Layer 8 of a small transformer language model trained on English Wikipedia (11 layers, counted from 0, width 96).
Take only the direct path to the model's output, skipping the later layers: a vector added to the residual stream pushes a token's score in proportion to its dot product with that token's output vector.

Output vectors of the tokens that the questions are about. A number n stands for n times 0.091.
"him ": 0 4 2 0 -15 3 -13 5 -3 3 5 -3 8 -13 -5 8 4 7 7 10 -15 13 -12 7 -7 -5 1 -1 -5 5 5 8 -7 8 -2 -6 12 -3 0 -9 -4 2 8 -4 -2 1 6 -11 -12 8 -11 4 -13 3 -5 -8 -4 -4 3 -1 14 0 -9 9 5 -1 7 -14 -2 6 -2 -14 1 12 -6 12 -11 7 2 -14 6 -2 -2 -9 7 -2 0 6 2 -2 8 -7 2 -7 5 -4
"awarded ": 0 5 6 -3 -6 4 -11 1 -6 -8 -2 0 7 7 2 6 0 -2 9 -2 4 -1 -3 12 -12 -8 1 1 -3 3 1 0 1 3 3 -11 1 -5 -4 -2 1 -7 4 0 0 -3 -2 -3 5 0 0 -11 -6 7 -6 -2 -4 1 2 -4 -10 -2 0 -8 2 2 4 2 4 9 -4 4 0 4 2 9 4 1 -3 4 3 1 1 8 -4 12 4 1 6 5 10 1 1 -6 -8 6
"pite ": -10 10 9 4 -5 15 -4 1 -10 3 -10 -7 5 -6 -17 13 3 -7 9 13 -5 -8 2 5 -11 -18 13 5 -1 0 4 6 0 7 13 -3 -1 -5 0 -4 0 -1 20 13 -10 -6 0 -4 -6 -3 -7 2 6 5 -12 1 5 10 -3 13 -3 -8 7 1 4 -14 5 -5 4 11 -2 -2 10 1 -7 19 1 6 4 -8 -4 3 -5 -6 0 2 2 5 3 8 17 -5 -16 -1 -2 5
"ples ": -1 3 4 0 8 13 6 1 -2 -3 -5 2 7 0 -12 7 0 4 2 -7 1 -10 5 -3 -6 -11 -7 2 2 -5 4 3 -4 -8 5 0 3 0 0 -1 4 11 8 4 -4 0 -10 -4 4 -6 -14 -2 2 -1 -3 -8 -4 5 -3 -3 3 0 6 4 2 -1 1 2 7 11 0 0 -1 7 -3 16 -9 -4 12 -5 1 -3 -7 -3 4 1 3 0 -7 2 12 -1 -2 -15 -6 4
"includ": 0 11 5 -10 8 4 4 5 -9 -5 -1 -1 12 8 0 -3 -3 -8 0 1 14 1 -9 5 -14 5 -8 7 -16 16 -6 -11 5 -7 -11 -4 5 -8 3 0 -4 -9 0 1 0 -6 -9 -14 -4 -1 -4 -3 -4 3 -8 6 -12 11 7 -2 -3 -2 -3 -4 9 0 6 7 -5 -8 -12 -1 -3 0 -7 12 1 -3 0 -5 -4 -7 -2 2 -1 2 5 -3 -14 -1 10 -3 -9 -8 -6 10
"been ": -7 -3 -2 0 -7 5 -14 6 -11 -7 -11 4 17 5 1 13 8 5 15 3 1 1 -3 8 -10 -8 -12 -7 -2 13 -13 4 -5 -4 0 3 1 1 -6 4 -3 5 8 -1 0 -16 -9 -4 -1 -3 -11 -4 -9 -7 -6 0 0 11 11 -6 13 -1 -10 -2 4 -10 4 0 6 0 -11 5 -9 6 10 7 0 -1 3 -9 -1 0 7 -5 3 -4 -3 7 1 2 7 -8 7 -7 -9 3
", ": 2 -1 6 3 1 2 -9 -2 3 -8 2 1 -4 -4 0 7 -4 -2 -5 6 0 5 5 -1 3 6 6 5 0 -3 -1 -4 1 8 -2 2 -1 -7 0 2 2 3 2 -4 0 -1 0 -1 1 -2 7 6 1 3 1 -1 6 -2 -2 0 -5 1 6 -3 8 -1 1 4 2 -1 -5 -1 -2 6 -4 -1 4 1 11 -7 -2 4 -1 -5 2 0 0 5 -8 5 2 2 -2 1 -1 4
"vot": -3 13 -5 13 -4 2 -2 -1 -1 2 -2 -3 7 2 -4 4 -4 -1 8 -5 -5 1 7 8 -8 -7 2 -3 -7 -2 1 -9 3 0 9 -6 0 0 3 -6 -5 -5 -5 3 -5 -5 -3 -11 1 3 3 -6 -3 2 -6 -9 -6 1 -6 1 -6 -1 3 -2 -11 0 -4 4 1 4 -7 -3 -5 6 -3 13 2 6 7 -6 1 5 1 -4 0 3 2 9 1 0 11 -2 9 2 3 2
"ause ": -11 10 3 -2 -5 11 -11 0 -12 10 -5 -2 7 -4 -11 8 -7 6 -2 4 0 1 -9 7 -6 -6 -8 1 -6 9 -3 1 2 6 -6 8 1 -11 5 -6 0 -5 2 14 0 -5 0 4 2 4 -4 4 -9 3 -4 -4 -14 1 0 -2 0 4 -9 7 -4 -5 6 -4 5 6 -10 -5 0 -2 -2 -3 -1 4 -2 -6 0 3 -11 -3 1 5 5 7 9 7 -2 -2 5 -1 2 -3
"Historic ": 0 10 8 0 -11 5 2 2 -13 -8 -3 4 -3 2 -9 1 -1 -2 2 2 -3 -1 2 6 -15 -6 -5 0 -4 -9 -4 3 -2 -5 3 -11 -9 -5 9 10 -6 -4 1 -3 4 0 -6 -1 -10 9 0 5 1 -2 2 -13 7 -2 7 -4 1 -5 -2 4 -2 -8 -11 -3 0 1 6 1 -1 3 2 3 -3 -2 12 3 2 2 -15 3 -2 10 1 6 -8 14 -3 1 1 -4 0 5
"amp": -5 5 4 5 3 4 -7 3 -2 1 -3 -5 4 3 -11 6 3 0 2 -1 9 -1 0 5 0 -1 1 -5 2 -5 0 -3 -2 -4 1 -2 1 -5 1 0 1 0 4 6 6 -7 1 -3 4 5 1 -7 -5 -6 2 2 4 -1 4 -3 7 -5 -6 4 -4 -2 4 2 -1 3 -8 -3 5 -1 -10 5 1 -9 -3 -5 4 1 1 -5 -2 7 12 -4 -10 -2 0 5 -7 2 -9 1
"ment ": 4 -4 6 -5 -2 9 -2 -8 -9 0 2 -3 -1 -5 -7 12 -15 -1 -6 0 4 -7 0 10 -4 -7 -1 -11 -4 -2 3 -14 7 6 19 -6 3 -5 5 -8 3 6 3 0 9 -1 -7 3 -12 -8 3 -6 3 1 5 -3 -3 -1 2 -2 -3 2 -4 -3 -5 -7 -2 5 7 -5 1 -7 -7 8 -11 11 -2 7 5 -6 2 -5 3 2 -4 -6 6 4 -4 0 -4 -1 6 3 5 3
"ks ": -8 6 7 5 1 11 -9 9 -11 8 1 -8 -6 -5 -10 -2 5 9 -2 11 6 -1 0 -3 -3 -3 4 7 2 -3 -3 -4 -6 -3 -4 3 3 -1 -4 2 1 -3 5 -6 1 11 -9 2 -4 8 -5 -1 5 4 -7 -6 2 4 0 -1 0 -5 6 -3 0 9 0 7 10 -3 -7 -4 3 3 4 12 -2 -3 7 -3 -1 -2 6 -7 9 2 7 -1 2 -3 10 -8 -2 -6 -1 4
"=": 1 -6 5 -13 1 4 -4 2 -6 -12 1 1 9 -2 -7 11 -6 12 4 -3 0 -8 -10 -4 -6 -2 3 1 -5 0 -6 -4 -1 -6 -1 -3 -1 -3 15 7 4 11 4 1 4 -1 -2 -3 4 8 2 2 -12 -4 3 2 -2 -5 -1 9 1 6 -13 2 6 1 -9 9 3 8 -6 -14 -22 8 1 12 -3 -6 9 1 11 -5 -5 3 -8 6 -5 -12 -2 6 -4 1 -9 -7 -3 0
"alist": 1 -1 0 -4 0 14 6 11 -4 -4 -4 -9 0 1 -5 8 -2 -1 2 2 -2 6 -3 2 -5 9 -6 -1 -11 2 1 -1 -1 -15 2 -6 -6 2 2 -10 -1 -4 1 3 -4 -3 7 -6 2 3 1 -4 -6 3 -7 -7 -2 -6 -1 -10 5 -1 -2 -3 -2 0 5 4 4 10 -10 -9 -1 -4 -2 1 -6 -7 3 -4 4 -2 -4 3 3 3 -8 8 -11 0 1 1 4 -2 4 -6
"month": -5 7 2 -9 -8 3 -3 1 -3 6 0 -7 -1 -1 -11 2 2 1 17 0 -11 -1 -2 2 -12 0 2 -5 1 5 3 -7 0 0 9 6 0 9 -5 3 0 5 7 11 1 -8 -3 8 -9 1 -8 0 -1 -3 -2 -1 -3 4 -9 3 -10 -2 1 -8 4 -5 -7 9 1 0 -8 6 -3 -1 -13 6 -8 -3 10 -7 1 2 3 -2 3 0 6 4 2 11 12 -7 3 2 2 -3
"ry ": -1 5 2 -2 6 11 1 5 -6 6 0 -6 3 -5 -7 -2 -5 -1 0 -3 2 -8 -1 4 -1 2 1 10 -10 0 3 -11 -1 -6 -3 -5 -7 4 2 -4 -8 -6 3 -2 8 -14 -6 6 -8 6 7 1 4 -3 6 -6 -5 2 6 -2 -6 8 1 -3 5 -1 -7 -7 13 -2 -9 -10 -3 -2 -6 5 -12 -8 -5 -8 5 5 -8 -1 3 1 2 0 -8 3 -7 2 3 -1 1 6
"|---|---": -10 24 24 -8 -7 94 -32 33 -23 -17 1 -1 19 -6 -28 20 -5 13 35 16 6 -16 -10 21 -85 -8 -21 0 -32 -3 -18 -14 8 -1 25 -15 -1 -21 -4 -18 -7 -22 10 5 -2 -16 -30 25 -24 16 -27 1 3 7 -16 -25 -24 18 16 -8 6 -1 -11 8 21 6 5 3 15 34 -27 -30 -27 -10 -9 29 -19 -18 10 -31 36 13 9 -25 -4 12 23 21 -22 -13 33 1 -5 -22 -33 7
"crip": -4 5 0 -4 -1 9 -1 -5 -10 3 -8 -1 4 -1 -8 22 1 -6 5 -2 -2 -2 1 5 -7 -9 -6 0 1 3 -9 -11 -4 -15 1 -11 -5 -16 -2 -5 7 -4 3 7 -1 -6 -6 -1 -4 5 -12 1 2 -3 -19 -10 1 5 8 3 -2 -7 -2 3 4 -3 -1 -6 -6 7 -6 -2 -5 7 -12 2 1 2 -2 -17 2 -5 7 0 3 -4 1 -11 2 5 18 -1 -5 -6 2 12
"lies ": -9 -1 -4 5 2 5 -12 6 -8 -5 7 -2 11 -2 -13 -5 1 9 2 -2 3 -3 5 7 -4 -12 -6 -8 -1 2 -14 -1 0 9 -2 -8 -2 -10 12 6 -3 -9 6 -7 9 -1 -5 2 4 4 -4 -5 -4 -5 -6 2 7 2 -7 -5 6 7 -3 0 6 2 1 3 6 4 1 -2 -10 2 -5 6 -10 -4 3 -5 -2 9 2 -6 -1 -3 6 -7 -5 3 -5 -3 -1 -1 -2 5
"ied ": -3 5 1 4 -6 18 -7 0 -2 -11 -3 4 3 4 -1 -6 0 -2 -2 5 2 3 -3 3 -4 -8 5 -5 -5 -8 9 -3 3 4 5 4 -5 2 -2 0 -5 4 3 -5 -4 -4 -9 4 4 -3 3 -6 -7 -11 -4 -8 -4 3 -4 -2 3 8 1 8 3 -8 7 1 -1 3 0 -1 -8 -3 2 11 3 -6 -6 3 7 7 -7 -8 4 2 2 7 7 3 8 3 -1 6 -4 10
"version ": -2 9 -2 -3 -9 3 -8 9 -7 3 1 4 3 1 -5 -4 -2 9 4 13 -3 -2 -3 6 -8 -13 -2 -1 -7 -6 -1 -13 0 4 7 -5 -3 -2 -1 4 8 -3 5 1 9 -6 -3 4 -6 2 -6 -14 2 9 -10 -2 -5 -4 4 4 0 -7 -2 -6 0 4 -12 -3 7 0 1 -6 -6 -7 -1 1 -8 3 9 2 -1 -8 -3 -6 0 0 -8 3 -10 1 0 2 -7 0 -7 -8
"dam": -3 -2 2 0 -12 3 -3 3 0 -1 -4 0 -1 1 -9 8 0 -5 3 -3 4 5 2 -7 -4 -11 -3 1 -4 3 1 -7 5 -10 6 -5 4 0 3 -3 -5 -1 0 2 2 -5 2 -6 -7 -2 -5 -1 -8 -3 -3 0 -4 4 -2 1 7 -9 -3 -1 -3 -13 -4 -6 4 3 1 1 -5 9 -1 2 -8 1 2 -9 3 12 6 -9 -2 1 6 2 0 7 18 -5 -2 -2 -9 4
"|---|---|---|---": -2 -6 -3 -5 5 8 -2 3 -3 -2 -5 2 1 -8 -3 11 6 -2 16 6 2 -1 0 -1 -11 -2 5 -6 0 7 -5 -9 8 -1 12 0 -4 -4 -8 -5 -13 -10 -1 4 -3 -2 -1 12 7 -2 -9 2 2 5 0 -8 -7 0 16 -7 -7 -4 -6 4 -5 -15 1 3 14 9 -2 -12 -2 5 4 13 -13 -12 14 -4 -5 7 5 0 -5 7 17 6 -2 -4 19 6 -9 -2 -1 -12
"bed ": 3 9 9 -1 -7 5 -5 -4 9 -2 0 5 10 -6 -6 10 5 2 3 -2 -5 -9 -3 14 -6 -4 -3 1 -3 -5 0 0 6 3 5 6 2 8 -6 12 -4 0 4 4 12 -3 -13 -9 -12 -1 2 -5 5 -9 -2 -3 4 4 5 -1 -5 -3 -1 4 0 -2 3 0 3 9 -10 -7 -10 -7 -1 10 -8 3 11 -8 1 0 0 3 -4 8 2 -2 0 11 -2 5 -1 0 -5 -7
"ary ": 2 5 6 -2 1 10 -7 -1 -15 -11 -2 -10 14 5 -5 10 -11 -6 -2 7 3 -1 1 9 -1 6 -5 -8 -6 3 -2 -7 1 0 3 -4 -3 0 -4 -3 7 -3 4 5 4 1 5 -7 1 1 3 -1 -2 3 7 4 -3 4 -2 1 11 -6 4 -4 -1 -4 4 -3 10 12 5 -4 -12 -8 5 -6 2 0 -4 -1 8 3 -5 8 -2 4 11 4 -7 13 0 5 1 -7 -4 -1
"cess ": -1 5 -1 -6 0 8 -7 7 -1 -1 -5 3 10 -2 -11 5 0 7 3 9 -1 -2 3 10 -7 -7 2 5 -10 8 -3 -12 2 7 6 -7 -4 -1 9 5 -4 -2 -3 15 9 -7 -4 0 0 1 -5 -7 -1 -4 -4 -1 -6 0 9 -5 1 -6 4 1 -3 0 -2 -1 1 1 1 -9 3 -5 0 -6 3 -10 2 -10 7 -2 -7 -6 7 14 5 -4 -2 0 15 -7 6 -1 -2 1
"family": 3 8 0 -12 -2 3 -3 0 -4 3 -2 -8 2 -3 -1 9 12 -3 8 -1 1 -5 -13 -6 -10 -2 -8 1 -8 -3 -6 -6 -2 -4 10 0 5 -5 -1 1 -1 6 -10 6 11 -4 -4 4 6 6 -4 -1 -2 -4 -3 -9 -12 -6 -1 -4 10 1 -2 -2 0 -5 -4 7 5 0 0 -2 -6 4 -8 5 -9 -1 5 -9 -3 2 -7 -13 -13 -8 -3 16 -6 5 -3 6 -2 0 -10 4
"ation ": -7 1 1 1 -6 13 -7 4 0 -3 3 7 5 -5 -5 -2 -10 5 -2 -2 -1 2 2 2 -2 1 -1 2 -1 -3 -5 -15 7 7 7 -2 -4 -1 2 -8 4 -7 5 -2 5 -6 -3 2 6 -1 -1 -4 -5 -4 -8 -7 5 -4 10 1 -2 -5 3 3 2 2 3 -3 9 -4 -1 -14 -6 2 8 4 2 5 -6 2 10 1 2 8 7 -2 17 2 0 8 2 9 2 0 6 6
"ison ": 0 1 11 -5 -4 8 0 0 -2 3 0 5 -2 2 -11 0 -6 1 12 3 2 4 -9 -4 -3 -4 -2 -4 -1 -1 -9 -2 7 11 2 -14 -2 -12 2 -1 -2 -7 11 -5 12 -11 -6 5 -6 8 -2 -8 -2 5 -4 3 -2 3 -3 -1 -9 1 1 -5 -1 5 -9 2 1 -3 6 1 -6 -3 -5 4 4 -1 4 1 -4 0 6 2 -4 5 8 0 -4 -2 -2 -1 -2 -2 -6 1

Each question shows what one neuron of this layer's MLP adds at an activation of 1. A number n stands for n times 0.021.

n109: 18 -17 -23 21 10 -10 -2 -11 31 2 5 18 9 -2 9 -16 3 -21 -2 12 26 -40 -19 -18 -19 14 0 10 5 0 3 9 4 12 -8 8 16 -1 23 0 -8 -5 6 27 20 -1 -15 12 7 5 -13 15 12 3 -1 -4 21 -1 -8 -27 -2 12 13 21 -8 17 5 -3 -16 28 26 0 11 -5 3 -2 4 -4 -13 -4 -27 19 -34 -8 8 -4 8 0 -1 4 26 -2 -9 -17 3 10
Pushed up most: "ples "

n258: 26 -12 -26 10 39 -18 9 3 5 -3 -8 -24 -6 -22 -10 -2 8 4 -32 -13 35 5 18 10 8 21 16 -9 13 -8 7 17 -24 -9 -2 0 -1 14 -17 13 -10 21 12 29 -19 1 28 -34 2 22 11 -4 -8 0 5 4 38 9 4 21 17 -30 -11 3 -13 24 6 6 6 -2 -8 5 5 -2 -5 -22 16 -21 -15 5 0 3 14 -6 -10 -15 31 -34 12 -22 -18 13 -14 5 -10 14
Pushed up most: "amp"

n112: 17 -5 2 1 5 -10 -10 -20 12 -3 -13 0 11 -6 0 0 16 -6 -1 -2 -2 -8 -23 3 6 -1 -21 -10 17 -5 -12 8 -5 -1 8 -9 13 7 1 -9 28 11 -21 -1 10 18 7 27 0 30 0 14 -7 4 -5 -27 8 8 2 18 19 -22 -21 10 15 -1 -3 24 -39 -9 13 4 -33 -2 20 -24 -15 25 12 -9 19 -13 12 -24 -5 16 -12 21 11 3 7 -18 -11 27 -2 3
Pushed up most: "family"

n108: -18 3 -20 13 -17 10 7 -5 31 7 3 17 6 7 6 -26 -1 28 5 -6 0 -13 0 -44 -15 11 -6 4 19 -2 9 -27 -13 -19 -9 -19 -1 -26 -14 -3 6 -9 6 -45 13 35 -20 -8 24 44 27 21 -1 -16 -13 13 23 -1 23 -11 -8 -6 -17 30 -6 -15 -6 -1 -7 -1 23 -12 -6 12 16 -3 11 22 7 1 -17 -1 -12 -9 -2 -17 11 -6 10 -25 -16 15 -26 -14 -6 13
Pushed up most: "ation "

n206: 38 -28 -10 -4 -12 -18 3 -5 -23 30 -6 16 -13 -10 12 4 0 3 -4 -3 -5 -12 -4 11 2 15 -8 -4 8 -8 11 21 2 8 -6 -6 -2 -9 9 20 0 16 -19 -8 20 -15 -24 8 -3 -20 -24 -2 0 -3 0 2 17 -16 19 -16 -6 17 19 15 -16 9 32 -22 -2 32 -5 2 2 -9 9 -6 9 -12 -19 -19 7 7 -13 -13 -11 5 -11 5 -9 31 -8 -15 -6 6 1 9
Pushed up most: "bed "

n380: -18 16 -33 10 17 -13 4 12 5 -1 12 10 0 9 -14 -3 23 5 25 29 -5 -22 -2 7 -16 -13 -7 6 20 20 -11 14 -30 -20 -3 -14 20 -11 22 -2 -19 0 -13 -10 13 -6 0 -11 14 -4 0 14 -38 29 -10 -13 31 4 -3 -12 -4 -7 -9 1 -3 -16 -8 -5 26 25 15 -16 -15 13 5 -5 -18 -6 20 3 13 -23 -13 -2 0 14 -11 -22 22 -35 3 -1 12 18 -23 0
Which of these tokens does it push down most? "ment "

n342: -16 15 -4 29 -11 -4 9 -9 36 17 -7 -16 1 42 -2 16 -5 -5 10 -19 -33 -8 27 -8 -15 16 10 0 19 30 14 -7 0 -26 -17 -19 3 -11 -14 -16 -7 16 -8 -25 11 -2 -7 5 42 12 -14 4 29 -15 0 -13 16 -12 -16 1 -9 -15 -8 -11 -34 -3 10 0 15 8 -38 -22 -21 11 -18 24 18 11 -6 6 -15 22 -6 10 10 -3 -10 12 19 -12 9 -8 0 0 0 -2
Pushed up most: "vot"

n278: -16 0 -10 15 0 1 25 14 -17 -10 6 -24 6 -13 -9 -22 8 -3 4 23 -31 -14 -11 7 3 18 3 7 -3 -15 10 -19 21 -9 18 12 -18 -27 -12 -10 -17 -7 -19 -8 5 10 20 7 -17 -21 16 7 12 8 2 -3 -5 34 -16 -4 5 -9 -17 -26 -1 -15 -4 3 -4 -1 2 6 -12 24 -6 11 -2 -15 5 4 23 25 10 -24 -5 8 -47 1 0 2 23 6 -23 -8 -15 -5
Which of these tokens does it push down most? "ation "

n85: 10 -2 10 3 -3 -35 27 17 7 6 0 13 12 6 -23 25 4 -10 28 6 0 29 18 -1 -6 2 -19 -6 2 -10 -31 3 14 -5 14 18 -18 -9 -16 -10 -10 -11 5 19 9 3 23 -5 8 -4 -10 5 -27 -12 -3 -8 -10 2 -8 -6 -19 2 25 6 1 0 -22 19 11 25 -6 -16 3 -4 7 -14 -25 -6 22 3 7 -5 9 -11 1 -1 2 -2 -21 8 22 -2 -29 18 0 5
Which two tokens does it push up most, strongest first? "|---|---|---|---", "|---|---"

n119: -13 -9 18 29 6 -13 15 -4 0 11 33 42 -1 19 -3 -15 -22 -2 -4 -26 4 0 -13 5 -6 0 8 12 -7 19 5 11 -7 11 -2 35 -2 0 33 -6 11 0 15 5 -6 8 1 -2 19 -19 -13 -1 4 3 -8 -3 7 5 -6 -34 12 -8 16 18 3 -41 -3 -27 3 0 -2 -7 9 -9 -8 6 4 -3 19 21 4 14 28 -19 1 -5 26 -5 6 -18 22 4 8 8 2 -32
Pushed up most: "|---|---|---|---"

n131: 14 0 -13 12 29 -8 -12 0 0 3 15 -11 -3 14 13 -20 -7 24 -33 12 5 27 -17 2 -4 6 -9 -24 -26 8 5 16 1 9 -8 10 19 -15 22 -3 9 -9 -5 0 -24 26 18 -10 12 -5 7 7 27 8 37 -6 8 0 -9 14 2 -10 -17 -9 12 26 7 12 10 4 3 -6 4 19 -17 5 -13 -15 6 1 9 21 -30 11 4 9 0 18 -2 4 -6 -17 18 -12 2 -47
Which of these tokens does it push down most? "crip"

n351: -1 6 -12 -7 0 7 4 7 -16 -16 -11 19 -43 4 6 1 -23 4 -7 -13 3 -13 9 4 6 19 -3 -2 -9 33 -6 20 -14 6 13 13 6 -27 -7 1 24 0 -8 18 -4 19 22 -2 19 -16 -8 4 4 -2 -16 29 -4 37 -5 3 -3 15 23 -6 -36 10 4 -21 34 -24 -10 -4 13 17 -8 -11 -24 9 -5 0 -1 -10 24 -13 7 2 4 3 4 -4 4 -10 43 4 2 -1
Pushed up most: "ause "

n17: 23 9 -25 -7 -4 -3 24 -9 22 -14 10 -11 3 -34 -6 26 18 2 -15 -5 -19 25 -44 3 -22 -21 -11 22 -12 23 0 -14 13 2 -41 4 -10 20 7 -9 20 7 -9 -14 -15 17 -16 16 1 11 11 -6 13 -15 19 -24 16 -10 -21 -10 10 9 17 -6 -9 -31 16 -19 14 5 -2 1 32 -9 0 -8 -7 30 -10 -7 -6 -1 9 10 -42 -43 -12 8 2 1 -24 0 10 -39 -22 33
Which two tokens does it push up most, strongest first? "family", "him "

n276: -19 -17 -27 8 18 -3 -16 31 -7 23 -6 5 -15 -3 -21 14 20 13 -41 -5 4 3 -36 -4 -3 -8 3 -45 -12 -13 -8 -13 -3 -2 25 -6 16 19 -15 17 28 -7 26 -9 -30 -23 2 -50 15 10 4 30 -14 0 -2 14 6 8 26 -27 8 -48 -16 3 -9 9 -18 12 12 -10 14 -42 -26 2 -27 23 -8 -2 6 -8 1 5 -7 -9 -6 -5 16 34 -9 -30 -16 3 3 11 -12 -5
Which of these tokens does it push down most? "awarded "

n308: 10 -13 29 -10 -4 27 -17 -18 -3 -13 27 -8 2 20 11 2 -19 10 -11 -21 17 -6 9 0 -11 -18 -16 -1 -1 7 13 -7 -7 27 -16 28 -10 -23 10 -16 11 -23 -4 -5 -1 -21 -9 -12 -11 -3 10 1 11 -5 -5 -14 19 -25 5 -13 4 -1 -15 13 7 3 2 -9 -16 25 14 12 19 -15 9 0 -2 18 -3 -12 -7 -12 -10 -33 -8 -8 2 5 -32 5 16 -5 1 -18 5 -9
Pushed up most: "|---|---"

n86: 0 34 18 10 -38 -13 1 -5 25 -8 9 -6 19 -23 -16 15 32 3 18 -35 -18 -4 -9 23 -6 -29 5 9 -13 2 -13 0 -6 -17 -17 12 12 27 15 34 13 -4 -24 -1 2 32 -28 -18 0 26 12 8 31 -2 -4 7 9 6 -20 -3 -12 -9 23 14 -3 1 -37 -2 -24 0 -15 19 -5 1 16 14 -2 24 -14 10 -18 -2 -1 22 -4 -1 -12 19 11 3 -22 -2 0 15 -11 -3
Pushed up most: "bed "

n188: -1 16 31 0 4 -30 15 0 -8 16 6 19 10 -23 -7 -6 -1 2 -3 2 -10 2 -13 -10 -6 -8 -21 12 0 -15 -19 -17 15 15 -3 -20 -32 20 -15 -3 22 3 5 0 -33 22 5 10 -11 -15 5 11 -3 -21 -5 14 -26 18 -15 -6 -2 -17 4 10 7 -6 -17 6 -9 21 9 -13 14 18 -12 14 -37 6 -14 13 -14 10 17 7 -4 -28 -14 15 -2 12 5 11 -18 11 -4 3
Which of these tokens does it push down most? "cess "

n220: -4 6 40 24 2 -24 3 13 5 25 13 13 7 -5 0 -9 -9 -10 25 28 -6 -17 10 -12 22 -2 0 0 20 0 5 23 -18 -26 26 -38 16 14 -13 -9 10 -23 24 -42 -6 -14 4 -6 17 -12 -27 -17 -7 8 -13 -3 19 -36 -15 19 -8 8 12 7 28 -33 26 0 23 27 -8 12 -3 12 2 5 -3 -25 14 -30 11 0 10 12 -15 12 4 -8 -13 3 11 -23 -20 -9 8 -19
Pushed up most: "pite "

n146: 31 -16 -9 -13 -12 15 -25 1 35 12 7 -8 -1 5 29 -22 10 29 -21 9 -20 -19 -14 -6 -7 5 32 -43 -2 13 12 -20 6 4 7 4 12 -31 21 10 5 6 10 -8 -14 -20 38 -17 11 -21 1 5 -34 1 11 -10 -36 -1 2 -13 -29 -25 4 25 4 -4 4 16 -8 -1 16 -4 15 -27 -6 22 10 -23 -24 -4 5 -8 5 -1 -25 -15 23 -4 32 -4 -14 6 -4 -3 14 -1
Pushed up most: "ied "

n327: 2 26 32 -14 3 20 -6 2 -2 -4 17 -14 20 1 42 -46 24 21 37 -20 -3 -13 -12 -28 9 -12 -9 9 -2 -8 17 12 2 -11 21 -2 27 -5 -3 -9 1 -5 -20 -1 -16 -49 11 3 22 -12 20 -43 -2 -20 -15 -24 31 10 -24 -10 -47 11 -13 16 18 -17 13 -8 22 -1 9 14 -9 -11 4 -21 2 -2 22 25 3 -34 33 -10 -3 -13 -5 24 15 -24 -2 -10 -16 -1 3 11
Which of these tokens does it push down most? "ary "

n77: -14 11 5 -10 15 -11 4 4 9 -7 -18 -2 9 -11 0 -6 -25 -5 11 -8 8 0 -19 -10 -15 15 -14 -7 -14 -9 18 12 14 17 16 7 15 5 3 6 -22 15 11 9 11 -13 12 0 -1 13 -9 4 14 4 -6 -13 1 -2 23 -5 -13 -2 3 30 4 7 -28 10 -8 -8 27 6 -18 -7 -32 1 22 14 10 5 18 36 15 3 7 6 -30 26 -7 -22 1 5 -6 3 -5 -12
Which of these tokens does it push down most? "ks "

n286: 0 15 -16 -6 -4 -35 24 -26 13 8 9 -24 -1 -9 2 27 10 -20 4 16 0 -37 4 6 -6 12 11 4 34 18 38 49 -9 6 -32 15 28 -19 29 -20 -4 16 10 -7 1 28 8 28 2 17 -45 -3 16 6 3 -5 -22 20 10 -10 12 3 13 35 -11 13 43 -19 -26 0 13 9 -3 2 14 11 3 -30 -29 -3 -1 7 -2 -5 -15 -18 -7 16 -6 -8 15 -7 23 2 -2 -3
Pushed up most: "him "

n284: 6 -2 5 2 -8 -42 15 -3 -6 2 1 25 13 -20 -19 9 8 -5 -1 -2 -19 -7 2 -8 -5 -21 -3 25 3 -3 -14 14 -9 -16 -5 28 1 5 9 -17 -1 15 0 1 -6 4 11 11 -6 10 9 0 15 2 9 10 0 14 13 -5 -21 27 11 0 2 7 3 1 2 15 3 -2 1 -14 -38 6 5 -3 -15 22 16 10 11 -3 10 -5 24 9 4 -8 -34 -6 -19 4 6 16
Pushed up most: "ry "

n362: 20 -15 -10 15 -1 14 6 -9 -6 10 -11 -3 15 -4 22 0 -5 -21 -13 -14 11 -5 -13 -3 13 0 -3 17 -26 -10 5 -13 -8 29 7 9 4 -22 -3 5 15 27 -25 6 0 9 -6 -21 26 -22 1 16 -10 13 -23 15 -3 -15 -24 -23 41 -6 0 -28 3 6 26 12 -3 17 -10 -13 -14 21 -6 6 6 -10 -7 -23 5 -13 -3 -11 -16 -6 -3 4 1 1 11 9 7 2 -4 5
Pushed up most: "family"

n204: 6 -5 -7 22 22 -13 -5 25 27 5 19 10 15 -10 -13 -36 1 19 8 22 17 7 -21 -1 12 -28 2 19 -1 10 -14 -12 -17 -4 1 9 6 -17 3 -11 -23 -22 19 -10 -16 6 -5 15 -11 -1 13 -8 -12 -16 6 6 4 30 -19 28 -6 14 -13 -29 17 12 10 -2 1 -13 4 2 -15 -18 -12 -3 -15 5 -15 -7 -30 4 -5 0 1 0 9 9 -14 -1 19 -3 8 2 4 6
Pushed up most: "lies "

n348: -2 12 15 -20 3 20 -12 -4 -25 17 -31 -16 0 -8 5 8 32 -5 -2 -10 -5 8 -2 -3 10 -5 -14 -6 -3 -2 12 2 2 14 7 -23 7 -3 6 9 37 -7 -3 14 2 -13 -10 -15 8 12 -6 -26 -15 -11 -18 6 1 -2 12 3 -3 -10 -23 23 -31 -8 10 2 -41 15 -2 5 0 -8 -2 -9 17 -19 -6 -4 35 -20 -15 11 -33 7 1 30 9 -1 6 -13 -28 -2 -2 8
Which two tokens does it push up most, strongest first? "|---|---", "crip"

n323: 27 -7 -13 -1 -9 15 10 13 6 33 -25 -21 -14 15 32 3 -11 10 13 0 0 15 7 2 11 9 -1 5 -5 10 -8 11 9 8 -37 -11 14 13 -26 2 18 -21 -4 7 7 -1 4 1 -19 -12 -16 3 -1 -22 46 -5 31 -19 17 10 -24 -1 -2 10 -27 -6 8 -34 11 -18 -2 16 1 -17 8 22 -14 -12 -38 -10 -8 -6 -11 24 -13 -30 22 14 3 -15 -21 -9 35 -32 -15 -12
Pushed up most: "ry "

n194: -16 -5 -13 21 -14 2 -16 7 -27 26 19 -9 -11 2 3 -17 17 -23 -8 5 0 10 -7 -8 3 -16 -6 1 -2 -36 13 -7 -11 14 13 -2 -6 -2 -11 17 17 13 -25 34 5 13 30 12 -13 -6 30 -21 31 -10 -49 -19 10 3 0 -15 -20 23 -16 -6 40 15 33 2 -5 41 -19 -11 12 -4 4 -17 22 -8 37 21 5 -7 -7 -17 -16 48 -5 32 -6 -11 -10 -7 -5 31 1 -20
Pushed up most: "version "